Layer 8 of a small transformer language model trained on English Wikipedia (11 layers, counted from 0, width 128).
In attention head 0, each number of a token's query is one row of weights dot the token's vector x. The head spreads its attention over the tokens so far by the softmax of query dot key.

Query weights of the head. A number n stands for (n - 500) times 0.00079.
q0: 680,451,472,579,447,595,516,345,572,607,534,534,449,493,467,313,570,669,443,400,571,276,622,565,408,497,500,512,500,447,352,503,434,629,633,318,658,655,494,511,619,460,582,482,382,490,297,403,392,513,393,389,430,448,497,301,395,320,455,745,542,396,342,689,427,435,490,650,381,411,572,516,441,602,577,554,443,543,496,494,234,474,439,612,390,464,500,512,372,406,544,530,709,555,450,507,395,188,694,758,531,741,509,489,465,456,347,543,542,405,478,391,429,544,621,490,300,720,545,577,579,547,483,530,434,342,563,386
q1: 763,537,570,740,355,453,752,440,422,490,507,595,507,395,397,340,622,688,389,418,775,426,622,666,550,431,402,618,373,480,153,315,579,388,489,286,556,701,399,635,384,524,443,500,496,393,504,556,473,552,629,231,507,595,409,347,407,539,533,625,651,500,466,484,450,542,399,373,396,500,619,421,364,747,444,500,523,635,576,483,338,400,243,351,628,641,614,635,490,463,450,626,492,535,567,452,338,307,632,597,497,525,319,358,551,575,261,676,547,507,398,426,573,507,705,368,311,623,525,458,532,469,722,508,469,457,642,398
q2: 380,570,591,378,413,444,369,542,491,619,423,555,552,347,439,583,356,361,549,444,382,361,425,348,612,302,375,384,628,626,717,786,617,566,309,516,416,175,348,389,275,438,544,432,465,595,402,581,398,537,478,574,444,630,273,557,723,570,423,435,199,382,597,401,636,305,560,577,662,532,446,468,589,296,737,504,446,463,288,531,667,545,977,454,400,365,513,519,584,500,591,404,473,669,544,422,868,653,441,309,375,309,562,414,352,356,623,355,325,552,666,690,316,551,619,425,413,472,452,214,392,640,504,663,455,340,276,462
q3: 344,550,405,605,331,307,625,546,471,344,618,526,398,386,303,486,768,793,426,552,661,302,702,852,469,433,496,598,312,214,300,537,454,308,566,333,383,657,432,370,578,342,399,571,664,428,536,451,309,609,786,108,711,549,431,318,486,610,460,767,734,519,491,419,526,581,372,755,345,535,391,310,500,742,398,575,376,353,422,454,383,365,355,569,475,554,653,446,593,577,439,514,660,614,378,360,487,500,787,557,496,645,305,326,586,469,113,608,317,389,358,365,436,362,417,463,573,535,132,352,412,248,664,229,404,666,746,537
q4: 421,504,492,478,332,669,627,629,423,543,244,606,553,449,393,360,556,488,362,606,358,352,521,515,692,466,731,311,508,314,721,357,394,504,654,469,417,466,367,464,543,559,613,557,665,543,443,573,479,590,610,515,715,481,504,523,512,385,515,614,467,290,560,435,538,603,485,750,254,640,426,338,526,379,496,524,618,328,396,529,496,519,717,277,399,627,528,599,561,350,720,398,705,810,311,253,583,749,623,365,275,447,420,560,389,639,562,473,286,553,508,612,496,563,580,331,473,137,424,306,406,520,668,394,415,406,371,518
q5: 478,597,596,472,280,520,726,567,307,703,253,442,634,367,185,352,475,556,356,441,369,532,505,490,574,355,296,314,468,422,709,625,531,367,618,470,402,314,250,466,412,668,781,561,689,342,480,582,435,710,704,475,594,559,384,625,296,495,415,559,336,245,396,334,841,356,594,749,300,723,449,346,663,418,495,627,676,361,308,524,424,363,811,341,495,511,474,719,538,322,827,611,730,693,729,399,569,689,729,414,139,372,629,388,500,431,434,545,121,759,885,518,339,573,863,195,469,376,296,220,515,710,689,526,374,212,249,397
q6: 679,464,513,673,420,654,597,632,700,452,408,688,311,452,463,409,558,500,442,613,398,370,453,496,654,372,519,258,352,353,500,216,191,660,738,259,555,492,305,369,613,646,627,496,648,417,516,528,423,684,722,362,642,589,511,535,484,517,344,433,645,366,472,354,365,500,206,529,476,670,429,558,702,480,504,619,593,416,496,301,410,393,475,544,382,552,553,565,692,293,721,543,609,738,589,322,569,532,751,458,187,419,448,413,383,562,417,615,323,670,453,693,344,508,596,504,460,442,368,593,485,553,668,468,424,396,544,442
q7: 370,550,649,398,521,445,423,586,220,503,407,554,493,585,398,728,404,465,503,157,560,539,539,581,713,361,562,507,511,369,593,587,802,493,390,507,576,525,413,425,464,443,301,421,511,560,458,490,536,586,332,705,469,462,449,371,447,492,633,575,420,308,518,567,683,523,521,470,493,531,323,555,343,364,473,419,576,313,237,477,627,677,676,403,784,632,413,451,563,589,582,291,653,485,557,479,517,596,330,530,421,510,440,508,477,300,458,519,387,535,559,385,337,591,467,349,546,275,441,123,503,540,509,424,412,351,479,588
q8: 553,585,453,436,545,468,633,344,209,420,394,519,603,531,500,390,433,362,433,325,641,433,526,622,220,672,500,504,534,540,500,384,640,410,626,468,706,291,575,644,640,519,492,425,348,606,404,558,380,238,423,759,512,466,376,436,328,474,821,410,636,504,170,598,528,438,540,627,426,353,602,429,308,418,676,301,587,566,522,515,524,411,365,451,602,691,537,731,485,529,363,418,558,714,449,374,175,250,279,547,601,504,557,469,603,504,447,299,712,363,712,401,753,710,411,446,402,460,723,392,622,395,252,694,507,359,377,335
q9: 607,639,609,602,532,344,623,320,260,570,440,659,660,336,230,546,517,504,526,537,489,519,627,482,507,447,441,420,677,504,462,431,587,234,694,536,684,669,412,467,522,429,493,493,682,479,482,570,634,486,692,631,458,509,578,535,636,455,539,665,596,551,482,515,497,513,416,645,568,382,261,427,382,370,681,478,562,410,370,606,475,603,327,630,556,644,675,484,712,596,661,326,618,792,641,361,576,393,351,432,494,497,584,332,417,541,415,403,386,429,276,320,434,510,496,616,382,399,559,384,403,728,447,475,503,459,608,274
q10: 310,300,662,400,546,534,416,570,605,686,367,518,534,727,617,481,627,443,654,387,527,567,493,481,668,526,485,677,456,538,500,103,523,593,582,661,413,565,476,520,399,733,522,639,471,492,424,676,564,364,630,531,605,538,613,266,284,553,511,374,326,673,520,415,436,711,568,528,407,571,531,788,544,578,330,544,629,535,616,361,607,653,823,492,453,257,402,511,543,490,474,542,445,265,774,561,496,512,421,285,567,545,601,791,419,612,489,483,332,514,455,542,794,529,420,371,820,695,575,527,575,452,320,398,585,585,423,550
q11: 554,529,562,527,518,528,473,379,420,497,497,483,560,468,489,703,329,576,545,565,451,548,535,520,679,417,577,351,627,388,512,587,577,394,438,418,478,543,567,475,334,528,540,384,715,617,387,681,417,444,605,436,491,563,503,641,544,422,529,349,569,731,569,442,460,583,374,460,344,503,345,446,412,527,348,606,476,509,610,378,587,448,464,373,462,676,314,438,644,418,452,552,413,743,458,407,605,332,515,549,544,662,538,619,528,318,357,570,310,415,512,429,474,472,422,432,435,392,483,419,497,388,474,435,513,678,562,365
q12: 784,507,452,392,624,613,462,649,411,399,634,520,579,500,555,546,596,469,500,378,542,394,452,714,486,448,565,464,427,534,604,464,789,284,517,405,560,570,481,672,603,440,527,581,549,458,191,680,426,419,582,630,435,447,557,310,401,619,628,378,352,219,583,404,579,314,552,526,415,339,574,551,281,546,457,474,575,578,549,474,514,521,416,326,677,412,338,760,657,506,361,470,259,504,326,262,551,415,424,363,486,514,602,438,496,459,507,553,642,359,583,405,550,567,565,210,500,469,510,439,681,507,497,471,358,404,535,319
q13: 556,496,783,643,329,647,568,601,547,569,624,441,471,641,575,371,725,474,594,306,573,550,510,551,303,558,367,407,324,424,325,523,582,351,329,489,524,391,358,413,507,664,614,330,363,408,489,484,544,303,450,342,643,512,402,402,448,683,529,290,754,485,647,357,314,357,475,481,515,518,548,453,458,429,420,550,597,634,397,507,310,188,443,563,658,629,662,547,781,321,447,406,447,608,580,313,676,615,440,318,526,432,507,399,566,246,328,568,320,456,522,430,404,419,441,425,563,532,384,741,400,671,386,511,547,392,493,608
q14: 453,301,473,760,461,479,678,670,696,335,315,537,361,486,456,504,773,367,484,573,436,650,539,590,638,623,597,545,397,627,422,398,128,827,651,603,416,633,682,343,627,614,483,432,459,366,291,469,599,709,596,336,542,489,570,572,570,349,577,464,803,274,788,541,311,610,517,473,500,816,595,395,529,526,296,361,562,605,463,584,487,530,464,242,516,627,717,512,488,255,575,607,486,473,496,418,912,509,566,514,493,504,188,414,280,592,534,645,523,441,381,543,712,488,136,474,621,243,462,602,378,478,683,610,532,509,713,647
q15: 526,739,464,440,442,576,483,448,500,513,443,584,483,597,446,620,513,751,693,522,385,562,407,422,576,346,677,465,468,478,687,622,476,524,586,588,394,598,560,425,552,365,315,629,268,589,483,387,522,620,432,463,460,245,510,600,647,428,366,561,511,434,668,425,417,364,570,507,455,590,558,480,629,352,558,695,562,276,625,529,371,626,656,410,440,642,580,438,548,589,523,611,530,518,626,704,463,425,514,496,549,586,593,687,449,685,622,698,576,351,450,534,507,549,563,587,640,543,360,472,411,528,316,295,538,736,198,553
q16: 454,288,601,518,585,541,413,364,520,514,417,533,365,357,621,573,436,703,669,609,226,191,535,393,496,576,530,435,767,538,658,500,519,597,422,542,496,470,301,380,250,733,560,429,344,508,519,369,557,516,447,688,264,449,478,485,485,549,583,541,247,472,536,423,646,544,500,749,457,395,373,564,562,465,642,472,516,504,231,543,450,538,544,601,493,382,457,430,615,542,726,327,738,411,732,396,657,500,437,273,405,396,663,695,382,422,711,466,549,721,462,646,563,805,686,535,454,384,466,457,410,595,401,535,532,290,368,705
q17: 297,406,728,584,413,305,434,405,446,588,416,586,630,384,449,449,401,477,511,496,442,382,493,402,527,214,488,456,683,581,533,697,659,611,435,516,606,508,182,297,348,563,492,304,546,398,387,486,301,456,712,637,469,595,354,353,543,358,558,508,364,399,544,450,638,370,385,602,357,619,528,370,504,492,578,561,716,456,246,515,578,531,826,524,361,457,589,629,632,496,659,527,613,665,582,422,523,579,472,417,381,401,821,560,313,401,371,382,538,561,740,493,448,508,545,344,327,458,550,367,489,691,517,744,504,145,156,391
q18: 508,666,515,363,653,528,373,391,671,534,564,360,507,733,670,609,258,428,490,511,400,694,602,403,489,635,401,463,560,634,477,511,379,511,455,709,391,432,779,491,577,350,511,487,335,677,568,549,530,365,344,504,430,443,603,716,663,496,404,431,597,585,556,610,275,602,514,391,754,338,605,623,527,307,595,597,353,690,648,600,675,532,552,631,567,465,496,398,399,568,434,469,389,344,467,525,668,533,334,397,693,706,422,544,565,619,629,519,592,398,369,598,563,569,388,636,446,496,624,574,500,556,226,515,679,598,594,437
q19: 450,634,626,594,259,572,655,612,534,521,302,478,563,308,355,361,460,367,496,388,327,462,487,445,437,305,283,379,266,505,748,651,547,677,576,192,569,482,310,313,383,531,643,500,750,509,445,496,246,700,573,362,567,741,233,482,472,598,459,398,366,372,410,355,644,352,486,606,477,671,389,280,609,421,417,898,584,467,177,504,463,486,787,537,427,450,439,538,663,280,575,729,704,699,558,555,388,551,783,651,327,277,539,353,315,290,358,415,284,576,772,633,329,399,739,130,366,639,260,363,500,552,708,509,445,248,579,551
q20: 394,510,469,500,378,529,470,570,379,323,552,590,558,313,357,658,446,680,539,552,324,401,530,546,414,297,471,494,490,511,666,779,470,523,462,454,525,500,474,422,500,432,583,400,584,487,373,547,228,543,503,474,561,473,491,671,754,660,468,562,447,544,736,559,583,572,548,582,536,333,487,538,413,314,646,548,547,447,373,692,663,415,551,576,463,378,635,413,500,559,560,526,489,562,500,484,634,520,419,680,537,611,444,337,364,548,667,636,413,252,700,628,400,528,485,436,549,381,564,141,436,422,509,587,500,538,586,446
q21: 390,553,509,360,789,591,383,459,229,611,645,446,851,549,470,693,373,329,534,410,605,586,504,553,393,645,444,735,691,741,643,638,732,289,508,753,456,480,511,611,409,481,425,405,191,480,464,614,636,364,383,728,464,466,586,548,463,400,476,500,306,592,479,560,552,392,656,415,554,360,537,592,307,517,581,338,654,517,385,758,423,459,449,372,649,625,471,579,477,736,575,370,464,358,308,467,699,549,303,332,617,794,523,518,660,448,610,370,735,392,766,348,406,543,495,554,385,448,729,387,480,686,428,542,714,337,430,436
q22: 591,679,485,504,358,372,627,643,272,513,443,500,633,315,439,387,678,688,500,609,300,281,362,556,413,324,445,350,461,135,738,524,490,410,445,434,439,388,326,424,342,384,614,548,701,443,412,487,457,652,699,453,578,590,352,357,349,595,407,401,277,249,616,292,715,237,509,726,377,596,307,206,589,476,500,622,711,228,333,382,374,425,734,467,272,505,505,724,662,415,536,595,547,773,470,350,546,670,755,505,177,258,677,422,246,409,289,301,224,556,889,487,521,648,717,227,368,587,274,312,532,354,621,419,383,362,291,517
q23: 511,513,479,546,601,464,351,584,352,360,625,582,533,493,528,416,494,517,518,363,404,460,406,374,409,474,435,644,569,507,419,579,581,497,348,560,557,662,424,573,463,418,425,395,422,507,619,620,279,295,412,567,552,367,487,667,503,252,516,514,651,555,431,553,568,446,569,493,460,467,731,480,431,689,623,392,605,605,486,556,725,410,386,416,718,391,483,408,404,671,494,433,721,496,506,563,256,335,510,679,761,451,428,379,659,565,543,529,848,457,562,364,737,478,396,442,513,451,582,452,591,486,503,412,564,637,591,432
q24: 563,418,295,381,512,515,454,583,410,344,464,430,553,270,450,449,530,523,564,508,373,457,710,663,390,550,332,420,391,415,664,476,405,198,685,426,584,642,469,516,749,412,613,525,599,457,604,490,496,127,447,694,424,500,507,622,586,611,638,619,395,317,256,835,523,404,283,386,559,345,449,546,214,500,595,447,314,799,500,511,709,574,306,496,645,504,663,657,435,475,601,518,517,516,276,263,557,535,369,311,429,523,547,479,578,783,589,455,434,337,328,672,334,641,657,445,426,443,588,432,458,605,497,540,482,247,480,443
q25: 669,335,376,674,439,551,485,751,408,326,333,488,441,252,500,557,496,513,401,647,431,429,647,517,652,303,526,484,532,396,436,518,196,561,661,513,537,504,404,563,341,467,775,568,760,369,509,605,516,465,564,227,686,872,384,338,509,578,320,619,538,451,437,477,377,706,598,364,640,674,190,453,586,513,447,622,270,544,472,504,673,452,676,760,191,414,678,604,824,390,312,635,774,770,567,287,483,631,727,436,431,462,296,347,449,361,275,592,324,516,504,579,305,438,696,606,587,555,496,696,352,383,688,465,476,573,566,592
q26: 648,464,443,791,438,377,521,522,530,493,483,357,458,607,570,431,651,518,388,557,493,493,605,482,364,358,518,530,463,445,416,585,350,616,360,759,531,343,421,412,478,490,472,353,343,590,407,464,235,391,428,525,430,488,394,496,406,454,418,333,659,389,500,405,405,507,454,624,445,634,655,637,585,464,510,676,364,595,450,396,632,112,440,504,376,453,415,596,443,367,396,494,683,591,425,712,286,504,662,675,379,486,354,437,687,521,432,535,673,277,344,409,882,435,313,504,572,567,433,541,476,239,634,548,550,663,464,540
q27: 504,579,437,601,583,395,553,409,539,413,245,468,533,676,476,429,613,470,527,468,381,497,281,593,489,522,581,482,585,639,318,106,489,681,529,504,625,478,618,554,576,302,609,368,432,530,541,688,521,345,563,485,427,484,429,335,455,325,589,405,581,212,354,417,434,365,452,500,292,391,560,445,465,337,631,391,614,428,407,531,578,593,314,303,643,594,638,599,312,294,590,625,434,543,433,530,511,395,362,547,464,565,282,553,615,925,560,573,452,207,607,585,692,700,349,588,410,398,522,355,464,570,355,451,479,575,379,441
q28: 349,694,345,331,598,734,396,253,598,702,710,283,640,470,611,574,470,195,617,492,512,691,659,450,549,710,557,270,520,525,602,540,724,316,489,562,500,538,405,484,516,515,372,468,517,442,538,570,629,535,512,558,545,516,541,515,547,545,565,475,262,703,564,745,632,412,436,375,402,383,597,341,430,582,595,363,445,512,663,295,373,604,536,555,500,466,540,347,500,570,784,551,114,541,455,713,492,520,397,533,593,775,715,474,627,443,535,510,372,412,611,395,403,437,254,701,430,511,728,520,564,520,301,610,575,569,375,339
q29: 380,414,396,443,475,652,410,479,656,469,243,516,580,446,607,479,348,402,665,457,366,560,680,324,616,601,685,608,453,720,413,403,487,820,811,381,575,516,583,517,684,695,540,831,412,434,569,507,530,703,322,598,300,432,430,528,599,400,484,483,402,546,272,569,360,492,428,213,318,680,562,568,516,791,469,397,433,671,620,382,655,557,457,583,423,473,209,598,397,330,599,519,514,418,685,619,500,587,487,816,464,644,477,640,848,420,840,420,601,429,346,623,630,402,481,446,715,468,286,601,540,534,515,563,402,288,421,640
q30: 569,258,542,590,411,473,646,647,551,440,523,626,480,421,724,172,668,556,585,653,388,302,463,496,418,421,587,614,370,425,462,442,169,541,351,472,552,600,426,442,619,473,523,507,744,419,456,236,556,634,304,396,398,634,469,429,451,393,448,224,682,318,297,288,433,416,618,483,394,846,484,571,538,594,435,621,693,790,496,560,348,392,450,260,500,342,422,404,519,551,597,635,678,407,540,693,426,314,780,517,442,313,746,531,308,484,408,464,461,621,425,526,548,642,630,324,649,681,374,463,684,650,578,582,467,432,581,719
q31: 504,517,566,477,626,229,570,401,291,490,562,464,578,485,461,682,574,375,395,364,614,316,411,587,287,517,510,487,366,428,544,479,648,511,500,514,391,348,454,547,560,553,344,419,571,664,514,478,519,468,746,747,280,248,490,503,402,389,771,419,579,411,479,544,486,437,316,562,433,391,497,442,490,567,661,475,773,401,436,510,503,451,576,433,520,538,404,599,422,691,386,438,377,529,355,434,514,451,557,489,442,341,536,381,552,534,278,282,660,319,798,390,553,650,500,574,255,616,490,461,537,457,451,404,481,332,489,490

Each question shows a short text with each token's key, already scaled and adjusted for position as the last token sees it. A number n stands for (n - 500) times 0.0027.

Then comes the last token's vector x. A number n stands for (n - 500) times 0.018.

0 "'": 507,502,479,474,510,527,624,401,512,523,558,422,543,525,468,408,468,486,491,536,512,524,532,447,535,398,559,538,516,431,524,526
1 "s": 510,551,483,478,501,504,633,448,550,543,563,450,554,438,516,410,461,505,462,528,478,435,529,425,543,402,557,557,443,481,574,542
2 " Re": 540,528,559,461,470,545,541,462,518,557,618,393,543,538,406,511,481,574,496,498,444,447,479,399,579,419,561,490,557,464,473,573
3 "port": 586,428,561,368,413,539,669,443,499,538,523,507,449,496,475,435,474,621,547,526,476,486,442,404,567,452,522,537,568,465,471,530
4 "ers": 535,407,510,435,416,505,641,436,510,549,510,499,523,441,475,482,504,539,561,517,448,483,455,376,547,337,560,563,508,549,459,560
5 "\n": 463,417,579,435,513,651,767,421,431,467,521,473,408,542,551,361,478,523,516,607,483,364,596,399,567,510,590,615,581,460,525,402
6 "-": 515,433,595,489,573,623,806,368,432,578,579,438,490,504,463,437,476,520,512,667,588,294,746,385,533,554,576,550,481,495,579,442
x: 561,483,467,465,487,523,535,527,508,508,517,499,483,466,523,483,488,478,463,508,505,518,524,436,477,530,458,491,456,541,504,521,490,509,486,501,515,554,409,512,555,496,476,474,516,532,534,478,480,475,513,498,487,498,499,480,491,452,506,723,492,410,471,555,469,497,521,481,489,502,490,512,483,497,514,507,512,545,500,545,521,523,476,517,494,492,484,481,490,568,504,466,495,708,481,491,525,533,476,446,121,498,493,498,422,462,522,536,500,686,502,613,466,516,503,407,485,514,574,489,509,552,501,509,480,479,492,494
Which token does the last token look at most, and with what share of its attention? 6 "-", with about 90%

0 "to": 443,559,499,416,437,510,603,465,474,446,632,437,539,451,506,487,484,520,450,554,448,521,399,339,476,315,467,537,593,507,577,430
1 "o": 511,518,583,436,486,495,561,473,522,475,647,448,581,454,509,535,488,579,451,531,512,549,405,346,522,291,482,572,576,519,556,423
2 "th": 551,539,535,427,474,477,547,461,503,514,659,469,523,399,496,501,415,608,520,488,486,530,394,401,563,338,469,558,597,565,463,510
3 " ": 555,510,543,465,484,544,579,509,498,502,560,388,544,459,492,470,522,516,437,526,550,557,390,422,563,388,490,590,527,440,505,480
4 "wi": 544,416,504,500,499,551,603,427,491,424,617,434,529,521,409,637,603,487,461,542,465,494,503,392,523,414,511,591,583,528,489,484
5 "re": 492,338,577,360,500,536,593,407,563,445,596,531,552,506,558,589,575,499,538,486,416,457,468,287,559,365,529,535,586,565,515,527
6 " that": 492,467,560,443,560,635,808,287,463,389,563,416,526,527,635,442,500,525,464,613,473,297,642,257,471,442,619,515,432,560,584,517
x: 506,464,583,508,507,539,524,514,522,595,465,422,511,544,444,509,531,429,530,478,524,499,499,456,472,533,539,532,544,533,512,512,506,545,505,527,496,535,498,446,463,640,483,512,459,544,475,521,593,515,525,514,578,574,537,575,412,435,524,510,464,446,470,503,494,585,464,506,437,487,525,501,571,460,491,512,525,448,481,434,466,546,479,505,557,539,503,449,484,473,500,529,499,482,515,526,495,464,563,522,166,522,503,599,510,503,523,481,530,746,451,487,454,419,422,504,502,453,456,465,449,495,563,509,512,481,528,457
Which token does the last token look at most, and with what share of its attention? 6 " that", with about 90%

0 "ry": 408,624,538,480,438,520,657,468,445,506,570,459,494,467,514,483,468,530,455,580,441,436,479,332,566,379,588,538,560,540,499,520
1 "'": 503,535,520,430,447,523,589,477,476,501,540,439,510,479,464,425,438,544,498,512,461,566,492,382,552,388,533,528,535,450,478,565
2 "s": 558,538,508,482,519,509,640,469,548,547,553,453,557,424,518,413,479,551,461,518,468,452,532,413,543,413,563,551,433,504,567,534
3 " St": 586,482,540,442,470,533,600,463,507,510,655,507,586,507,498,427,543,536,525,521,452,515,435,440,626,376,545,593,560,516,485,565
4 "at": 507,452,541,465,465,486,536,577,548,495,516,547,560,478,441,427,544,623,514,428,369,478,497,467,633,493,517,569,562,462,463,596
5 "ut": 506,417,483,503,449,459,471,553,531,531,538,489,521,419,452,530,482,508,593,370,455,616,422,461,495,441,517,552,466,419,500,495
6 "or": 458,436,485,429,509,459,612,484,540,613,597,520,546,475,491,467,495,512,575,441,427,561,437,452,521,365,529,594,553,568,442,530
x: 533,492,500,534,485,493,539,464,559,533,482,497,458,589,575,512,497,444,384,499,486,488,532,544,448,501,444,414,446,488,484,517,553,488,527,470,487,525,565,407,578,484,523,485,530,487,541,615,559,485,501,478,519,469,425,505,475,450,465,425,457,501,474,465,540,470,429,553,523,457,565,513,443,445,584,468,517,482,480,428,465,538,453,477,418,505,527,545,495,456,419,549,477,579,402,500,543,550,542,511,129,422,524,518,493,484,548,534,505,479,485,485,495,577,497,440,508,508,489,528,538,465,527,584,416,492,487,452
Which two tokens does the last token look at most, in order? 2 "s", 0 "ry"

0 "y": 411,568,510,476,445,533,622,403,448,483,622,444,511,474,479,493,502,501,468,588,480,463,499,330,530,381,552,526,606,525,502,510
1 " re": 508,537,508,530,516,526,638,424,437,483,602,391,519,558,541,515,469,542,458,520,483,351,533,339,550,441,553,536,542,442,502,506
2 "co": 537,469,531,451,529,546,646,467,496,510,495,548,532,488,540,553,462,531,451,572,521,429,516,387,499,447,455,649,509,449,561,446
3 "g": 551,482,556,429,529,512,500,500,505,490,556,477,495,561,567,509,586,526,534,462,499,515,460,459,498,411,543,554,541,483,415,498
4 "n": 487,490,599,448,542,536,593,469,460,494,586,519,613,595,556,554,529,599,505,526,475,476,489,455,586,467,513,560,573,572,460,429
5 "ized": 476,424,585,414,544,563,734,359,389,497,589,515,517,537,739,463,532,544,440,559,429,404,583,270,487,505,506,521,503,556,637,414
6 " for": 497,435,597,425,535,610,740,372,470,541,607,422,587,564,544,365,465,523,441,564,420,426,649,287,562,540,553,514,527,446,635,493
x: 512,545,532,494,528,472,513,499,543,511,495,512,473,502,500,541,515,525,500,454,528,508,499,488,523,505,554,537,501,504,508,447,509,481,547,589,508,520,432,541,476,556,577,473,496,556,508,584,471,527,510,517,508,549,538,490,497,481,544,464,481,531,567,509,528,519,403,445,537,530,446,581,545,548,412,519,529,529,448,404,526,528,478,534,466,527,484,517,547,531,459,566,474,525,516,415,473,490,487,496,105,518,482,441,566,498,448,509,524,760,485,533,528,487,505,509,510,466,521,516,490,490,536,501,509,514,446,490
Which token does the last token look at most? 6 " for"

0 "one": 411,589,514,418,446,542,648,506,431,527,518,495,494,422,579,533,529,494,434,546,432,470,450,295,576,434,545,584,571,469,500,477
1 "\n": 517,583,503,532,486,620,793,434,409,477,522,477,419,520,552,384,467,530,432,606,447,324,570,364,546,518,606,607,597,421,514,441
2 "-": 517,585,523,621,589,579,864,371,420,570,575,447,469,438,471,478,474,537,385,641,534,215,707,349,536,538,535,556,485,495,574,436
3 " Ho": 490,507,561,450,534,577,643,457,467,459,544,479,537,495,515,483,528,570,472,575,478,398,577,402,499,463,686,518,527,455,509,493
4 "l": 506,436,588,501,605,533,616,324,588,432,607,484,572,484,503,602,530,584,473,521,498,347,551,301,459,459,650,542,423,571,447,512
5 "me": 452,380,546,538,564,506,625,404,513,486,620,552,555,403,536,599,586,590,416,571,427,302,488,345,556,391,460,555,533,533,453,493
6 "s": 482,377,546,502,515,506,603,389,503,521,509,470,583,395,523,520,547,478,533,610,491,387,481,258,606,377,596,584,445,542,461,448
x: 506,561,475,503,514,518,578,540,497,534,532,446,469,510,520,508,554,542,504,441,483,473,486,519,474,484,482,501,488,509,484,519,505,454,457,455,493,528,477,540,494,475,498,491,507,377,517,484,472,457,579,558,602,478,543,504,445,501,435,511,464,438,486,464,511,475,535,495,461,552,518,515,571,488,627,460,516,473,523,484,496,465,515,506,504,547,511,508,554,405,507,532,604,525,510,494,488,514,505,495,53,512,558,449,518,525,450,477,535,514,536,514,461,423,543,448,519,521,439,506,519,451,513,473,474,514,566,487
Which token does the last token look at most? 2 "-"

0 "w": 435,594,469,485,410,507,601,401,457,494,562,453,517,510,476,558,540,491,480,560,435,486,508,388,542,382,559,538,594,557,526,503
1 " B": 470,595,497,440,410,529,579,455,477,496,661,433,567,531,446,445,414,507,465,567,437,491,480,401,553,379,570,556,572,502,534,556
2 "ook": 513,533,544,403,391,507,599,402,510,515,556,515,507,462,481,452,420,633,490,571,450,515,487,341,589,417,548,566,580,492,483,506
3 "s": 583,513,506,448,412,481,594,472,446,496,520,511,528,383,470,457,470,621,490,558,445,475,476,363,536,400,527,543,520,484,519,510
4 " in": 531,499,536,423,519,584,677,403,432,484,496,412,551,513,454,425,578,583,436,565,450,472,535,415,537,451,527,441,521,452,637,486
5 " Pri": 474,509,522,418,451,524,522,456,563,573,544,454,546,625,446,466,436,505,498,476,509,502,489,440,542,403,625,614,528,391,455,562
6 "n": 468,466,564,340,488,520,551,463,633,587,604,478,619,667,359,505,488,494,535,470,423,551,504,419,610,414,490,595,520,513,478,542
x: 450,452,534,499,610,399,557,446,541,561,498,457,457,554,510,487,516,538,405,500,536,459,391,515,486,478,583,551,511,495,503,441,495,489,576,524,481,506,500,559,523,533,480,492,503,430,527,572,512,495,436,580,434,441,472,501,468,497,442,437,520,511,498,491,519,497,480,482,440,498,437,459,491,492,526,487,495,550,390,524,567,500,538,550,506,508,582,365,593,551,463,450,414,481,515,519,474,477,454,473,217,480,544,565,501,489,475,560,521,487,431,619,487,486,431,589,424,481,452,413,595,435,432,546,477,551,429,453
Which token does the last token look at most? 6 "n"

0 "ib": 485,555,571,465,540,554,561,386,529,522,552,490,468,466,497,566,557,504,451,575,539,519,481,415,538,422,526,539,569,514,525,428
1 "li": 449,565,574,473,511,559,562,427,558,588,541,450,530,448,446,634,481,536,466,594,513,590,453,401,541,400,501,531,551,555,566,466
2 "o": 501,530,619,416,453,511,517,480,579,548,575,497,602,478,528,542,451,588,462,542,507,606,412,349,580,341,487,549,595,466,539,475
3 "gra": 519,425,582,303,427,537,533,472,590,507,575,518,510,548,490,528,536,551,565,501,487,614,407,496,493,373,504,574,625,484,491,513
4 "ph": 567,499,589,408,512,539,591,526,500,583,599,476,511,386,565,497,579,607,520,515,483,577,448,380,566,371,518,577,603,619,560,527
5 "ies": 504,389,543,408,441,513,647,432,483,479,511,442,524,453,566,494,556,528,523,517,433,479,517,312,489,424,632,558,545,541,492,564
6 "\n": 478,406,565,440,509,656,766,464,417,491,516,456,415,528,555,371,461,485,513,579,450,384,604,372,566,528,597,604,591,433,534,434
x: 517,472,487,481,497,496,464,528,500,511,516,524,476,449,487,502,567,564,498,496,502,473,477,371,443,565,509,484,485,491,504,506,498,497,501,518,496,488,377,437,466,502,498,533,528,509,498,485,532,469,530,471,563,572,550,484,490,499,492,681,533,516,511,497,502,501,451,527,514,501,504,497,491,534,493,506,501,497,522,499,481,507,476,554,425,497,432,488,549,620,501,501,559,794,459,519,528,510,477,499,139,497,497,487,503,465,512,484,513,473,465,527,484,490,479,508,515,507,431,493,496,519,426,486,506,535,532,532
Which token does the last token look at most, and with what share of its attention? 6 "\n", with about 100%

0 "ed": 437,594,446,515,483,559,739,353,394,496,567,503,493,531,615,514,521,484,436,610,432,417,525,300,530,504,531,531,551,584,600,403
1 " in": 485,582,441,498,516,588,733,349,450,491,503,424,547,566,500,432,457,475,412,624,436,390,552,391,544,471,556,491,520,433,637,479
2 " the": 574,568,512,480,569,546,695,447,590,546,532,437,546,466,486,401,451,521,426,545,459,361,567,342,551,379,538,631,470,483,480,648
3 " near": 549,520,512,447,524,580,661,408,565,512,583,518,580,559,499,414,488,540,446,563,454,406,512,394,562,392,528,507,437,376,538,545
4 "by": 556,492,553,485,521,522,638,454,626,530,539,482,609,452,492,441,542,541,470,549,465,393,507,356,640,402,489,598,466,575,534,587
5 " West": 435,375,549,464,461,518,576,488,499,565,599,513,542,507,443,476,482,527,536,504,464,432,506,376,609,416,557,557,507,430,458,576
6 " Ri": 446,463,554,453,479,530,608,472,554,499,643,400,489,584,311,562,481,498,540,503,519,446,451,476,570,343,526,607,539,447,449,545
x: 401,502,587,510,433,438,520,432,531,525,458,545,432,481,549,503,543,395,485,490,570,525,520,486,505,544,459,506,536,475,508,495,443,494,485,490,483,577,540,472,542,485,502,553,551,464,498,584,434,457,468,537,479,341,513,459,491,539,425,413,477,552,486,494,553,560,500,479,451,452,502,471,495,446,515,528,516,521,519,399,518,576,437,514,543,518,514,417,488,492,598,541,488,548,506,560,578,521,548,448,190,475,442,585,499,518,465,487,602,417,593,541,511,471,502,475,460,395,583,470,473,502,498,440,507,455,522,547
Which two tokens does the last token look at most, in order? 2 " the", 4 "by"